Layer 3 of a small transformer language model trained on English Wikipedia (15 layers, counted from 0, width 64).
A neuron's activation on a vector x is GELU(weights . x + bias), where the dot is the dot product.
The model reads these tokens: "ary" " " "1" "7" "9" "1" "." "\n\n" "B" "et" "w" "e" "en" " " "1" "7" "9" "3" " and" " " "1" "7" "9" "4" "," " s" "he" " was" " " "u" "nd" "er"

The vector x that enters this layer's MLP at each token. A number n stands for n times 0.037.
0 "ary": 34 -48 14 54 -17 24 -13 -26 -4 -32 -27 -31 -27 1 -1 -10 16 22 5 -15 31 -2 -10 8 -64 12 30 26 -13 29 -25 22 20 37 19 11 -5 -26 -13 28 -7 65 10 13 0 -4 10 -24 -26 12 -40 29 -20 -23 -2 -4 -45 -54 21 -8 9 12 31 27
1 " ": 15 -25 -2 38 -20 18 8 -20 -5 -48 -21 -25 -48 -15 18 -38 23 5 5 -28 37 1 3 36 -21 -3 10 20 -28 31 -6 27 42 47 -3 4 -14 -14 2 58 -15 64 9 -16 5 -8 -3 -17 7 -10 -22 55 -17 -27 -31 -9 -42 -40 -4 -3 44 -9 31 2
2 "1": 31 -40 -5 24 -5 44 7 -15 -1 -39 -49 -30 -43 -13 10 -31 28 24 22 -14 22 3 -6 28 -18 -29 5 31 -16 48 -13 14 34 29 10 5 -26 -22 -12 40 -25 64 12 0 24 -5 5 -2 -19 -16 -21 51 -10 -23 -31 -2 -37 -29 0 -21 41 -20 30 3
3 "7": 33 -19 6 30 -9 36 2 -14 2 -53 -46 -26 -44 -24 11 -36 26 10 16 -19 24 0 5 23 -5 -19 0 39 -3 44 -12 12 48 27 5 -9 -23 -26 -13 40 -17 63 14 6 10 -18 2 7 -25 -13 -19 46 -3 -37 -19 7 -47 -40 2 -26 31 -2 36 4
4 "9": 28 -23 7 34 -20 31 -6 -12 -2 -44 -44 -20 -40 -32 8 -42 31 11 11 -3 31 2 3 13 -4 -25 9 30 5 46 -20 23 48 26 3 -6 -17 -33 -15 36 -22 68 22 2 15 -16 -6 3 -21 -14 -24 38 2 -39 -27 1 -46 -33 -2 -14 32 3 38 8
5 "1": 28 -37 -5 26 -3 35 6 -13 -8 -38 -44 -16 -44 -23 4 -51 22 21 22 -7 24 10 -1 23 -8 -24 11 37 -15 46 -17 13 32 25 15 -3 -22 -31 -12 38 -13 66 14 -1 27 -10 -3 -3 -16 -17 -24 55 -9 -17 -44 -1 -32 -33 4 -22 37 -12 42 0
6 ".": 6 -38 1 20 -3 16 -6 -19 -17 -39 -32 -16 -51 -13 5 -43 31 -1 18 -23 -3 1 -19 34 -21 23 24 27 11 48 -20 13 32 31 6 -15 -13 -30 -10 21 2 80 13 17 9 8 -1 -12 -7 -11 -30 65 -1 -10 -45 -17 -34 -31 1 -8 14 3 56 6
7 "\n\n": 4 -28 13 44 -3 40 0 -16 -23 -30 -36 -34 -37 17 54 -14 18 28 6 -23 18 -9 9 23 -30 19 13 23 -7 32 -7 30 27 58 -20 -7 -33 -29 -6 31 -16 58 10 6 -5 16 5 -8 -1 -10 -45 36 -21 -29 -52 -19 -50 -36 1 12 17 8 27 1
8 "B": 18 -2 15 20 19 34 -1 -32 -15 -50 -39 -28 -55 28 4 -5 34 32 7 -20 25 -2 22 19 -19 -20 10 13 -24 37 -6 9 38 8 -3 -13 -36 -4 -15 39 -26 77 38 9 3 0 -16 0 -8 -2 -32 19 9 -38 -18 -9 -47 -38 -20 -4 21 8 43 -1
9 "et": 29 -35 12 18 -1 18 -7 -10 12 -63 -28 -16 -48 15 29 -39 27 22 11 -24 22 -2 1 33 -20 1 -4 0 10 45 -15 17 28 17 -2 -5 -29 -14 -16 10 -21 83 22 16 -18 31 6 -9 -26 8 -29 13 1 -26 -38 -14 -45 -35 26 -26 47 21 27 -4
10 "w": 17 -18 14 31 7 3 3 -11 -5 -54 -46 -31 -55 27 8 -27 18 19 12 -47 15 7 12 14 -24 3 7 42 -4 54 -3 12 36 6 -9 -1 -37 -17 -5 8 4 67 15 -4 26 17 -13 3 -18 13 -44 33 -10 -17 -22 -19 -41 -47 -6 10 32 4 35 14
11 "e": 18 -21 1 42 -21 32 15 -1 0 -55 -34 -20 -62 18 33 -29 37 20 11 -20 32 -18 3 27 -17 14 1 32 7 23 -6 -8 27 -2 1 0 -31 -33 -3 21 -31 80 10 -11 5 18 -9 -6 -11 6 -38 30 -11 -14 -32 -21 -34 -36 11 -13 40 17 39 10
12 "en": 16 -16 -4 27 -44 12 -12 -17 0 -53 -34 -11 -48 5 6 -34 15 12 11 -12 45 -1 -2 33 -17 -8 1 37 13 28 -2 12 25 27 7 -1 -28 -40 -2 26 -36 72 25 16 2 26 -5 13 -16 -1 -43 23 -17 -3 -28 -31 -34 -40 11 -10 49 11 41 12
13 " ": 6 -21 1 26 -27 12 13 -22 -12 -53 -25 -22 -53 -7 21 -40 22 4 7 -34 35 -4 13 32 -15 -4 6 30 -28 33 -5 28 35 44 -8 -4 -15 -18 4 63 -15 70 12 -16 7 -3 -2 -9 12 -15 -19 35 -16 -24 -36 -8 -34 -34 -2 3 49 -2 34 -1
14 "1": 26 -34 -2 14 -12 44 12 -20 -6 -43 -55 -29 -47 -3 12 -35 26 24 20 -20 21 -4 5 27 -14 -27 0 38 -17 49 -12 16 28 27 7 -2 -27 -24 -8 43 -27 70 16 1 25 -1 6 7 -16 -22 -17 30 -8 -20 -35 -2 -31 -23 2 -16 46 -14 31 2
15 "7": 27 -16 9 19 -14 35 8 -19 -1 -57 -51 -26 -47 -16 13 -36 25 11 15 -24 22 -7 14 21 -1 -16 -3 44 -4 46 -10 13 41 27 1 -16 -25 -28 -10 41 -20 70 20 8 11 -14 5 15 -22 -20 -16 28 -3 -36 -21 8 -42 -34 1 -21 35 4 35 3
16 "9": 23 -21 9 25 -26 31 0 -17 -5 -47 -48 -20 -41 -24 9 -43 31 12 10 -8 31 -5 11 10 0 -23 6 35 4 47 -19 24 44 27 -2 -13 -18 -36 -12 38 -26 75 26 4 16 -11 -5 11 -19 -20 -22 22 3 -39 -29 1 -41 -25 -4 -10 37 8 35 8
17 "3": 28 -30 11 24 -11 31 10 -19 -10 -56 -42 -21 -46 -25 14 -50 23 11 22 -21 24 -12 22 13 4 -17 4 28 -5 42 -16 12 37 26 14 -12 -26 -33 -3 40 -17 70 23 10 17 -7 -4 13 -15 -12 -17 34 -4 -17 -40 5 -43 -23 -9 -27 30 -1 46 -2
18 " and": -22 -28 9 19 18 28 -3 -28 -14 -39 -25 -3 -50 0 -10 -44 31 9 19 -2 34 -9 -1 4 -24 18 12 47 -4 37 -10 7 42 29 -16 -15 -14 -38 -22 32 1 85 12 6 14 7 -3 -8 -18 10 -46 36 -5 -19 -33 -34 -23 -30 8 -9 31 17 23 15
19 " ": 1 -28 2 24 -19 8 15 -25 -12 -50 -24 -14 -50 -7 24 -49 15 8 10 -24 34 -4 15 38 -7 -1 12 30 -21 34 -15 22 35 45 -8 -13 -10 -23 8 59 -6 73 13 -14 8 0 -8 -9 13 -16 -22 41 -14 -27 -41 -11 -40 -38 -3 3 48 0 30 -10
20 "1": 21 -39 0 14 -6 39 15 -22 -6 -41 -54 -22 -44 -2 15 -42 21 27 22 -13 19 -4 8 32 -9 -24 4 38 -10 50 -20 11 28 28 7 -11 -22 -28 -4 40 -20 74 18 3 25 0 2 8 -15 -23 -19 34 -7 -23 -38 -5 -37 -27 0 -16 45 -11 28 -7
21 "7": 23 -21 10 18 -10 32 10 -21 -2 -54 -51 -20 -43 -16 14 -42 20 14 17 -18 21 -8 17 25 4 -14 0 44 3 47 -17 8 41 28 1 -23 -21 -31 -7 39 -13 73 21 9 12 -13 0 15 -20 -21 -17 32 -2 -37 -24 5 -46 -37 -1 -21 34 6 32 -3
22 "9": 19 -25 11 23 -22 28 3 -19 -5 -45 -48 -15 -38 -24 10 -48 26 14 11 -3 30 -6 12 14 5 -21 10 34 9 47 -25 19 43 28 -2 -19 -14 -39 -9 36 -19 77 27 5 16 -10 -8 11 -18 -20 -23 25 4 -39 -32 -1 -44 -27 -6 -9 37 9 32 2
23 "4": 20 -30 12 20 -10 27 12 -21 -9 -52 -42 -13 -45 -24 10 -52 12 10 24 -15 27 -13 19 17 1 -14 10 33 4 46 -19 9 39 30 13 -15 -26 -37 1 34 -16 71 28 11 18 -13 -6 16 -15 -19 -17 35 0 -16 -37 -6 -42 -28 -9 -23 31 4 44 -9
24 ",": -14 -26 -3 16 -4 25 -3 -27 -9 -49 -17 -8 -47 -18 -7 -40 27 16 24 -15 15 -13 2 10 -2 14 24 42 -3 35 -24 16 40 38 -2 -35 -17 -45 -6 34 -10 87 5 14 13 17 -2 -13 -3 -13 -40 44 3 -15 -39 -20 -35 -15 12 -9 31 5 23 14
25 " s": -19 -36 7 21 -4 0 18 -28 -8 -54 -24 -27 -47 14 30 -40 -4 17 14 -27 29 2 14 23 -14 -7 14 17 -4 46 8 5 36 44 -4 -26 6 -29 -12 33 5 85 13 -3 -10 31 0 -15 9 -3 -35 39 -13 -17 -39 0 -44 -39 -20 20 34 2 18 14
26 "he": 23 -37 6 20 14 28 3 -8 6 -60 -35 -31 -36 21 37 2 24 26 17 -4 8 -21 5 5 -3 -11 20 35 -8 44 -12 -6 11 28 -22 -24 -5 -27 -11 48 3 83 26 7 14 6 -2 5 -20 4 -41 15 -16 -17 -24 -25 -65 -48 -2 -19 28 11 26 19
27 " was": -16 -46 5 35 -18 34 -3 -28 -2 -47 -26 -32 -33 11 11 -33 14 30 8 -14 7 -30 10 17 -36 5 3 29 15 34 1 15 27 51 -3 -20 -31 -44 -10 38 23 62 21 6 1 20 2 2 -6 19 -51 18 -6 -25 -25 -21 -33 -30 -13 2 40 20 24 24
28 " ": 3 -29 0 24 -27 12 26 -28 -8 -47 -30 -21 -39 7 20 -36 16 12 2 -34 29 -17 14 47 -16 -8 11 26 -17 28 -23 19 32 50 -12 -11 -14 -16 14 62 -3 77 20 -13 9 2 0 -5 13 -20 -21 31 -14 -24 -28 -10 -48 -35 -9 5 52 0 20 -19
29 "u": 31 -27 -3 9 -33 34 22 -11 14 -48 -41 -9 -39 30 22 6 11 8 29 -8 32 -22 14 33 -11 1 4 46 -17 33 -24 3 18 28 -12 -20 -3 -25 8 33 -11 87 30 17 2 3 -4 -3 -16 -10 -47 21 -13 -12 -17 -24 -50 -42 -19 -18 40 -1 27 -28
30 "nd": 12 -26 9 21 -33 8 8 -15 -10 -47 -41 -14 -43 32 4 -32 3 44 20 -26 35 -2 -10 29 -1 -25 31 26 -14 39 -11 15 24 26 -22 -19 -14 -29 -6 22 -16 94 24 11 -4 4 12 13 -18 7 -37 31 11 -20 -22 -16 -30 -42 -10 -10 45 19 1 -20
31 "er": 14 -38 13 17 -43 17 23 -27 -1 -53 -44 -29 -38 7 25 -10 14 11 30 -17 29 -8 9 7 -14 0 27 28 28 31 -22 -1 27 21 -6 -28 -19 -23 -14 34 -19 84 29 9 5 22 -7 18 -17 -4 -31 24 -33 4 -31 -26 -45 -38 15 -12 44 27 16 1

Each question shows the input weights of one neuron of the MLP. A number n stands for n times 0.014.

n112 (bias -0.078): -3 -11 -7 -6 9 25 -26 -14 28 1 10 8 -6 -2 -5 -11 -19 11 -18 11 7 -9 10 19 8 25 11 9 20 2 3 10 -22 -2 -9 -5 8 -11 -16 -6 15 -2 5 -11 -9 25 -11 -11 -8 7 0 -26 18 2 12 10 -16 -10 -11 -1 4 -6 -4 -4
On which token does it fire most, and how strongly? 27 " was", at about 1.2

n118 (bias -0.088): -9 8 2 14 11 3 9 -10 -2 -16 24 -16 2 -12 2 23 3 -12 -16 -2 -18 -27 -4 -9 0 -17 3 4 -8 32 9 12 -4 -6 -13 21 -1 24 -1 -9 -30 -7 -11 -4 -11 -1 5 14 -16 -5 9 -1 -5 2 8 22 -6 5 4 -9 31 6 -3 10
Which token does this neuron like most? 15 "7"

n218 (bias -0.047): -26 23 -15 16 6 12 19 -3 8 21 2 -28 -2 -24 11 8 1 -8 -7 9 -13 -1 -12 -1 13 8 -7 -35 -6 12 1 7 20 -32 22 -8 6 -4 -7 13 1 2 -13 12 -9 -13 8 18 20 -23 4 -10 -4 -15 2 -12 4 -27 -6 -24 8 -9 -8 11
Which token does this neuron like most? 3 "7"

n129 (bias -0.036): 0 -7 19 21 26 0 -6 0 -5 17 14 6 -18 18 7 1 8 1 -6 5 -4 18 -21 -3 25 -9 -27 -2 12 -17 3 -2 21 0 -10 -30 4 -14 15 8 -25 -12 10 12 -27 1 -12 -17 2 -26 0 -26 -38 3 7 11 10 6 -7 -8 -14 26 38 -7
Which token does this neuron like most? 8 "B"

n172 (bias -0.020): -30 7 10 0 5 -3 -2 9 -9 -17 -9 -15 6 -22 -3 3 1 5 -16 -15 5 19 5 3 -14 -1 15 14 -23 0 5 8 -13 -26 36 -8 16 1 -7 -6 -1 -7 -11 18 -14 1 11 9 -5 -2 7 3 -14 6 6 7 8 0 -25 17 -7 14 6 22
Which token does this neuron like most? 0 "ary"

n214 (bias -0.042): -7 21 -8 12 8 3 -2 1 -4 -16 -3 8 12 -8 -2 -15 -15 25 0 15 -13 21 -5 0 9 5 -2 -6 1 -23 8 -3 15 0 -1 -7 -10 -6 28 -10 -1 10 -23 3 5 3 6 -17 -29 10 1 7 -3 30 6 -15 -16 12 5 3 5 -4 4 0
Which token does this neuron like most? 24 ","

n147 (bias -0.054): -21 13 19 -9 17 -13 -28 -17 1 19 32 -21 1 -3 0 22 -7 7 14 11 14 -17 -1 21 -31 18 -7 5 -14 18 -12 -14 -18 1 -8 6 -6 7 21 9 0 4 14 -1 -9 7 -18 -10 21 4 -13 -18 13 -21 -14 17 1 11 3 -10 -2 12 20 1
On which token does it fire most, and how strongly? 8 "B", at about 0.82

n225 (bias -0.056): -16 5 5 -3 -20 -27 -32 -13 5 -6 -1 -14 -14 12 7 -1 9 30 5 4 8 -3 3 -5 -25 6 -25 -6 -20 12 34 28 -12 0 9 11 -21 -1 -3 16 1 -16 0 4 3 20 -14 -11 -3 -9 34 2 -11 -21 12 1 14 47 14 2 -15 2 27 -20
On which two tokens does it fire most, strongest first? 13 " ", 8 "B"

n203 (bias -0.041): -10 -5 17 21 -4 -7 -12 -14 4 -21 -3 3 -14 -30 7 -1 -28 0 1 12 -22 10 1 -31 -6 10 -28 6 -22 -1 35 8 -13 20 14 12 14 12 -28 -18 12 18 -17 -14 2 -3 7 -3 20 -8 9 1 4 -12 -1 -1 27 9 25 14 10 -19 -9 9
Which token does this neuron like most? 25 " s"

n29 (bias -0.044): -32 -54 23 31 4 18 8 35 9 6 -30 -18 0 -17 -25 8 -3 -39 24 6 17 23 2 41 -3 -11 18 4 -11 -6 1 -31 -26 22 9 -43 -2 3 6 11 7 -16 1 -12 -16 -2 9 8 13 -22 12 -28 17 4 16 5 17 -4 -23 0 7 14 -24 2
On which token does it fire most, and how strongly? 28 " ", at about 0.3

n18 (bias -0.062): -44 0 -4 -2 17 -23 -2 9 -10 -8 -12 28 -3 -11 -4 10 7 -30 12 43 -4 -11 20 10 8 -14 2 -9 7 15 -17 -8 -4 -2 36 -26 13 -12 21 -16 1 9 -32 19 18 -6 9 -11 -1 -25 -2 -1 2 31 -6 42 -15 -2 13 -9 -3 8 5 -24
On which three tokens does it fire most, strongest first? 24 ",", 23 "4", 6 "."

n83 (bias -0.053): 12 5 -17 14 6 7 21 -46 -1 -10 18 -19 7 16 12 12 3 19 -3 16 -1 5 1 6 -25 3 -18 10 -23 30 24 17 1 0 3 10 -4 -11 19 -4 -31 -23 17 -3 -4 18 16 -14 -6 0 49 -19 -10 9 -5 -10 16 21 4 -34 -29 -32 0 -23
On which token does it fire most, and how strongly? 14 "1", at about 0.22

n31 (bias -0.106): 10 10 0 22 8 -8 -17 14 16 -18 -10 9 -5 -38 -16 -8 -10 13 14 15 -7 7 -3 -10 2 -17 -4 -3 8 -1 -4 -7 9 -16 -3 19 9 -1 -4 1 -12 -1 -22 3 7 -19 -12 -8 8 4 5 -17 -18 12 -13 1 24 -3 8 -10 -3 0 27 5
Which token does this neuron like most? 5 "1"

n41 (bias -0.075): -12 -9 4 1 7 2 2 3 6 17 -10 -9 -1 2 1 -8 -4 -4 8 8 -4 3 0 14 8 3 1 3 -8 -15 10 -3 5 -2 3 -5 9 4 -5 -12 3 -6 7 14 -2 7 -2 -14 -1 6 9 -2 3 -15 1 -11 -27 1 -12 1 2 6 -5 -8
On which two tokens does it fire most, strongest first? 25 " s", 29 "u"

n205 (bias -0.065): -5 -12 7 42 -6 -14 -10 -8 21 28 -9 34 8 -11 -7 -3 -15 -7 9 -11 -25 0 -20 -10 -20 32 16 20 -18 -6 2 2 12 1 -12 20 21 7 -5 25 9 -18 -11 1 -14 -9 -11 -10 -19 3 8 23 7 4 -13 19 -7 11 -10 -4 -7 -6 10 -2
On which three tokens does it fire most, strongest first? 0 "ary", 6 ".", 1 " "

n136 (bias -0.025): 5 7 -19 9 4 -12 10 -9 -5 -18 -8 -10 5 -26 1 7 -2 16 -21 -24 -16 -22 0 1 -10 -1 10 -17 -1 8 -5 -8 34 8 5 42 -16 15 2 -12 1 -16 6 10 -4 -30 19 40 -17 13 35 -3 -4 -10 22 2 -9 11 -7 -7 -18 15 -7 4
Which token does this neuron like most? 3 "7"

n139 (bias -0.055): -25 15 1 -3 -5 2 -2 2 -7 20 24 1 -19 8 13 7 -21 16 30 7 -3 -10 -15 -10 -16 -3 -2 9 -16 3 0 39 2 -4 5 2 3 14 -14 0 3 10 -2 -3 -25 8 -1 13 14 -13 -29 -12 26 -19 3 6 -20 19 15 -6 -5 -21 -13 -14
On which three tokens does it fire most, strongest first? 7 "\n\n", 30 "nd", 24 ","

n6 (bias -0.022): 7 10 -8 -12 8 -7 -6 -23 -7 -6 33 31 -4 30 14 4 -30 -3 -6 -26 11 12 -2 2 19 6 -15 -20 -27 18 13 8 21 -10 0 12 21 13 -40 -32 -9 9 -8 -9 23 2 33 -18 17 7 -13 -29 -13 20 -14 -3 -13 -5 14 -29 11 -20 21 7
On which three tokens does it fire most, strongest first? 9 "et", 25 " s", 10 "w"

n240 (bias -0.073): -3 36 3 -17 8 -7 -18 13 7 9 -6 -14 -1 -5 -19 -9 -4 7 3 -10 -1 -23 -4 26 7 18 15 6 7 -25 -21 3 9 5 1 -3 -7 12 4 32 -1 3 -10 -3 -7 -7 8 -8 -8 7 -9 -29 -21 12 8 15 -5 -2 -3 8 12 -20 -1 -5
On which two tokens does it fire most, strongest first? 28 " ", 13 " "

n181 (bias -0.045): 10 16 18 -4 0 5 16 3 -17 -19 27 6 -10 -3 -15 -8 -7 1 -21 26 -9 -18 -3 -12 -4 8 -7 -5 -2 30 20 15 19 10 14 15 4 11 -4 -3 -10 -15 -12 -1 -12 25 -5 -5 -3 9 9 -29 -6 -4 3 -15 -14 10 -26 -34 -5 1 10 8
Which token does this neuron like most? 9 "et"

n115 (bias -0.034): 11 14 -23 0 20 -2 6 9 29 17 -41 0 14 -9 -8 14 0 1 -30 1 -15 2 -14 0 -30 -6 -17 -25 -7 13 5 -1 28 12 19 6 -2 -2 37 12 -27 2 -8 -11 31 -6 2 -10 -9 13 15 -1 7 -4 23 5 -13 31 -11 1 -2 -3 -20 -6
Which token does this neuron like most? 2 "1"

n192 (bias -0.045): 13 -10 17 -4 8 32 9 18 38 33 -11 -25 -12 -15 -42 -18 -6 -7 -6 -1 0 -5 9 -1 -6 -8 -13 -11 -3 -17 -10 -2 6 30 -16 3 29 -19 -23 7 14 -28 4 -10 2 13 -8 -15 5 22 15 -5 -17 18 -7 1 7 10 -4 4 28 16 -3 1
On which token does it fire most, and how strongly? 27 " was", at about 0.19

n255 (bias -0.010): 0 -3 15 10 -11 11 34 20 28 16 -19 -32 -9 -13 24 6 -26 3 -3 -6 6 1 -9 -13 -17 2 -3 -17 -8 13 -16 1 39 -5 -11 14 -20 -17 -3 33 -15 -39 13 -13 -13 -20 2 -11 -15 -14 35 4 -4 22 37 -11 20 14 -9 -20 1 -11 -6 11
On which token does it fire most, and how strongly? 2 "1", at about 0.6

n216 (bias -0.116): 4 3 -13 3 -6 -9 -12 -6 6 5 -9 3 -15 -2 -11 7 -3 1 -10 -18 -1 -13 12 9 12 12 -7 -17 7 4 11 9 8 13 5 1 25 -18 -24 2 1 -15 -2 -11 10 -8 4 -15 2 9 1 11 -1 6 -12 -2 3 19 5 -7 9 0 -1 -2
On which two tokens does it fire most, strongest first? 1 " ", 13 " "

n122 (bias -0.073): 4 -4 -9 10 -2 -3 -5 -21 16 12 1 0 9 -1 18 -4 -28 15 -12 9 2 8 -9 -13 -12 10 7 -4 10 -3 2 6 5 -8 -12 16 3 1 3 17 4 5 5 1 -11 4 -11 12 -4 1 6 -14 -14 -5 0 12 10 -8 -1 -10 -13 -13 5 -7
On which token does it fire most, and how strongly? 0 "ary", at about 0.23

n81 (bias -0.073): -7 -13 -18 1 0 4 -8 15 -5 -5 -22 20 -1 -11 -10 2 5 -8 -9 5 -20 -11 0 0 -7 11 2 14 -20 -6 25 5 17 -5 11 4 -1 15 3 -8 2 1 -6 1 -19 -3 1 -6 -13 -2 -4 -1 -11 19 -8 10 -19 25 -1 12 13 -3 5 -1
Which token does this neuron like most? 6 "."

n37 (bias -0.011): -19 -13 -13 -7 4 1 -4 33 -6 -35 -5 16 -7 -9 -1 11 -14 6 -10 4 -4 -19 11 -2 1 23 -3 4 3 19 21 14 0 -18 17 1 -3 -10 -6 -18 15 -9 -14 21 -5 14 8 8 -9 -23 28 8 -33 12 -20 16 11 10 -13 7 -5 -9 12 9
Which token does this neuron like most? 6 "."

n64 (bias -0.008): -15 27 -5 16 21 -16 18 -9 -1 14 1 -18 9 -8 -22 23 11 -13 -17 -6 2 -2 22 27 -22 -8 -19 -3 -4 -7 4 -10 14 -20 0 -9 -37 4 -1 14 9 5 14 12 15 11 7 13 2 6 10 -10 -21 19 -13 11 -8 3 1 -22 -7 -14 -11 -3
On which token does it fire most, and how strongly? 8 "B", at about 0.53

n50 (bias -0.064): -17 16 -8 -1 -5 -10 2 22 -17 1 -12 4 3 -3 0 11 0 -16 -6 -4 -24 -2 8 -4 -17 4 6 -4 -13 9 23 12 1 -17 18 -1 -11 -3 11 -1 2 0 -4 -15 -8 -32 28 12 -17 -1 1 1 11 33 -6 -12 5 -6 -5 -7 18 14 27 17
Which token does this neuron like most? 10 "w"

n165 (bias -0.012): -21 1 4 14 1 -9 -4 -8 -16 33 -17 -18 11 -9 8 12 -6 13 8 -16 -10 -10 -13 -1 20 18 24 11 -17 5 -22 -2 5 -10 4 11 21 10 9 17 24 4 -2 6 -28 13 22 14 -23 2 5 19 15 -24 20 -12 10 -12 6 -10 -30 -33 -1 -20
On which three tokens does it fire most, strongest first? 0 "ary", 6 ".", 30 "nd"

n125 (bias -0.056): -4 28 -2 2 13 -14 6 12 -22 5 6 9 -17 -9 -27 32 5 -9 -26 -11 -6 14 3 15 -20 -7 2 8 -21 8 6 12 18 -28 -13 7 -15 10 -12 -7 1 -8 -19 18 27 29 1 21 -14 -15 1 -38 3 12 -12 6 -13 -20 -25 -5 16 23 -9 6
On which token does it fire most, and how strongly? 10 "w", at about 0.86

n223 (bias -0.012): -8 2 -23 23 22 -7 16 8 8 10 4 10 9 -30 3 -16 -14 -9 -11 33 -9 6 6 -10 4 -17 -4 -31 2 24 -12 -10 11 -1 -5 6 9 -9 17 17 6 -14 -6 -12 22 6 -3 -19 -22 -11 -12 -3 12 5 22 1 10 -38 11 6 15 -12 4 -6
Which token does this neuron like most? 5 "1"

n244 (bias -0.024): -18 23 8 7 23 3 10 -24 -44 43 -24 -16 7 -9 -20 9 7 -31 13 -3 27 -16 23 32 2 -26 41 3 -34 -27 -11 -14 13 2 11 -7 -22 7 -23 36 -9 -22 8 3 -5 24 21 9 29 18 -18 -36 34 8 -39 4 15 -3 -33 -6 -15 -2 -18 23
On which token does it fire most, and how strongly? 8 "B", at about 1.5

n53 (bias -0.055): -11 -19 1 20 18 4 9 5 -20 -9 17 -10 1 3 -20 8 -2 12 -4 36 0 -19 7 5 5 21 14 -11 -15 0 -14 -5 -17 -10 -2 32 -1 23 -6 -8 26 -23 25 -2 -1 -11 9 18 -22 -32 -31 4 21 10 4 -12 -13 -8 -24 -11 1 21 -6 28
Which token does this neuron like most? 26 "he"

n226 (bias -0.034): 9 -6 -4 6 11 2 -12 -5 -36 -6 5 14 9 10 12 -13 -27 -23 5 -4 6 11 -26 -16 -19 25 -21 -15 -10 28 29 -2 -2 17 4 4 -11 -2 1 -26 -16 -23 12 17 25 28 9 -3 52 1 19 -37 -24 -2 -35 19 -3 19 15 -10 -1 -12 18 6
On which token does it fire most, and how strongly? 7 "\n\n", at about 0.16

n202 (bias -0.052): 10 -20 15 -5 4 -32 -18 9 -11 7 -6 -6 3 7 -4 -4 -20 2 5 4 28 -11 -20 -10 -2 25 -2 -23 -2 -1 27 -8 3 26 14 20 -1 -5 -30 6 16 -9 -11 20 -3 6 -4 -36 -3 -7 27 9 1 3 -3 2 -5 6 -3 -14 -4 5 23 2
On which three tokens does it fire most, strongest first? 0 "ary", 6 ".", 25 " s"

n61 (bias -0.056): -41 -1 2 -21 -8 10 7 -3 -6 10 -4 1 -33 27 11 25 21 -8 -5 -17 10 1 5 -11 9 16 10 -7 -20 19 -14 35 3 -11 -4 28 -5 -9 -5 -24 -28 -27 -8 23 -6 17 15 28 0 0 -8 -18 -9 11 -19 25 -9 23 -8 -19 -7 -8 -7 14
Which token does this neuron like most? 7 "\n\n"

n94 (bias -0.047): -15 -3 0 1 19 20 6 -4 -15 3 -3 10 1 -12 13 -10 -4 9 2 2 -1 -5 4 -3 4 12 0 -16 -4 -25 2 -2 17 -7 14 3 -8 7 11 -10 -7 -5 -7 5 -14 8 -7 -6 -24 16 -7 7 2 3 6 0 -9 15 3 -15 11 9 -20 10
Which token does this neuron like most? 9 "et"

n70 (bias -0.067): -10 -7 0 13 24 2 -5 -29 -38 4 31 31 -5 -6 2 -44 20 -4 -17 37 17 -11 8 16 6 21 34 32 -4 -2 14 16 6 -38 -8 -2 20 -12 -19 -18 33 -13 0 -6 -23 -3 -1 -2 -18 4 1 -5 7 -5 9 -8 -12 6 -2 5 -11 3 -1 -24
On which token does it fire most, and how strongly? 18 " and", at about 2

n82 (bias -0.041): 10 23 -12 -20 5 -3 -14 -17 -7 9 7 19 -7 -4 -9 -20 15 10 1 14 6 -12 -5 12 -17 24 2 -6 -20 -13 14 14 -8 13 12 17 -6 15 -18 -14 0 3 -24 4 4 -1 -23 12 4 2 -6 2 -5 11 10 1 -9 11 -15 -11 16 26 -11 10
Which token does this neuron like most? 18 " and"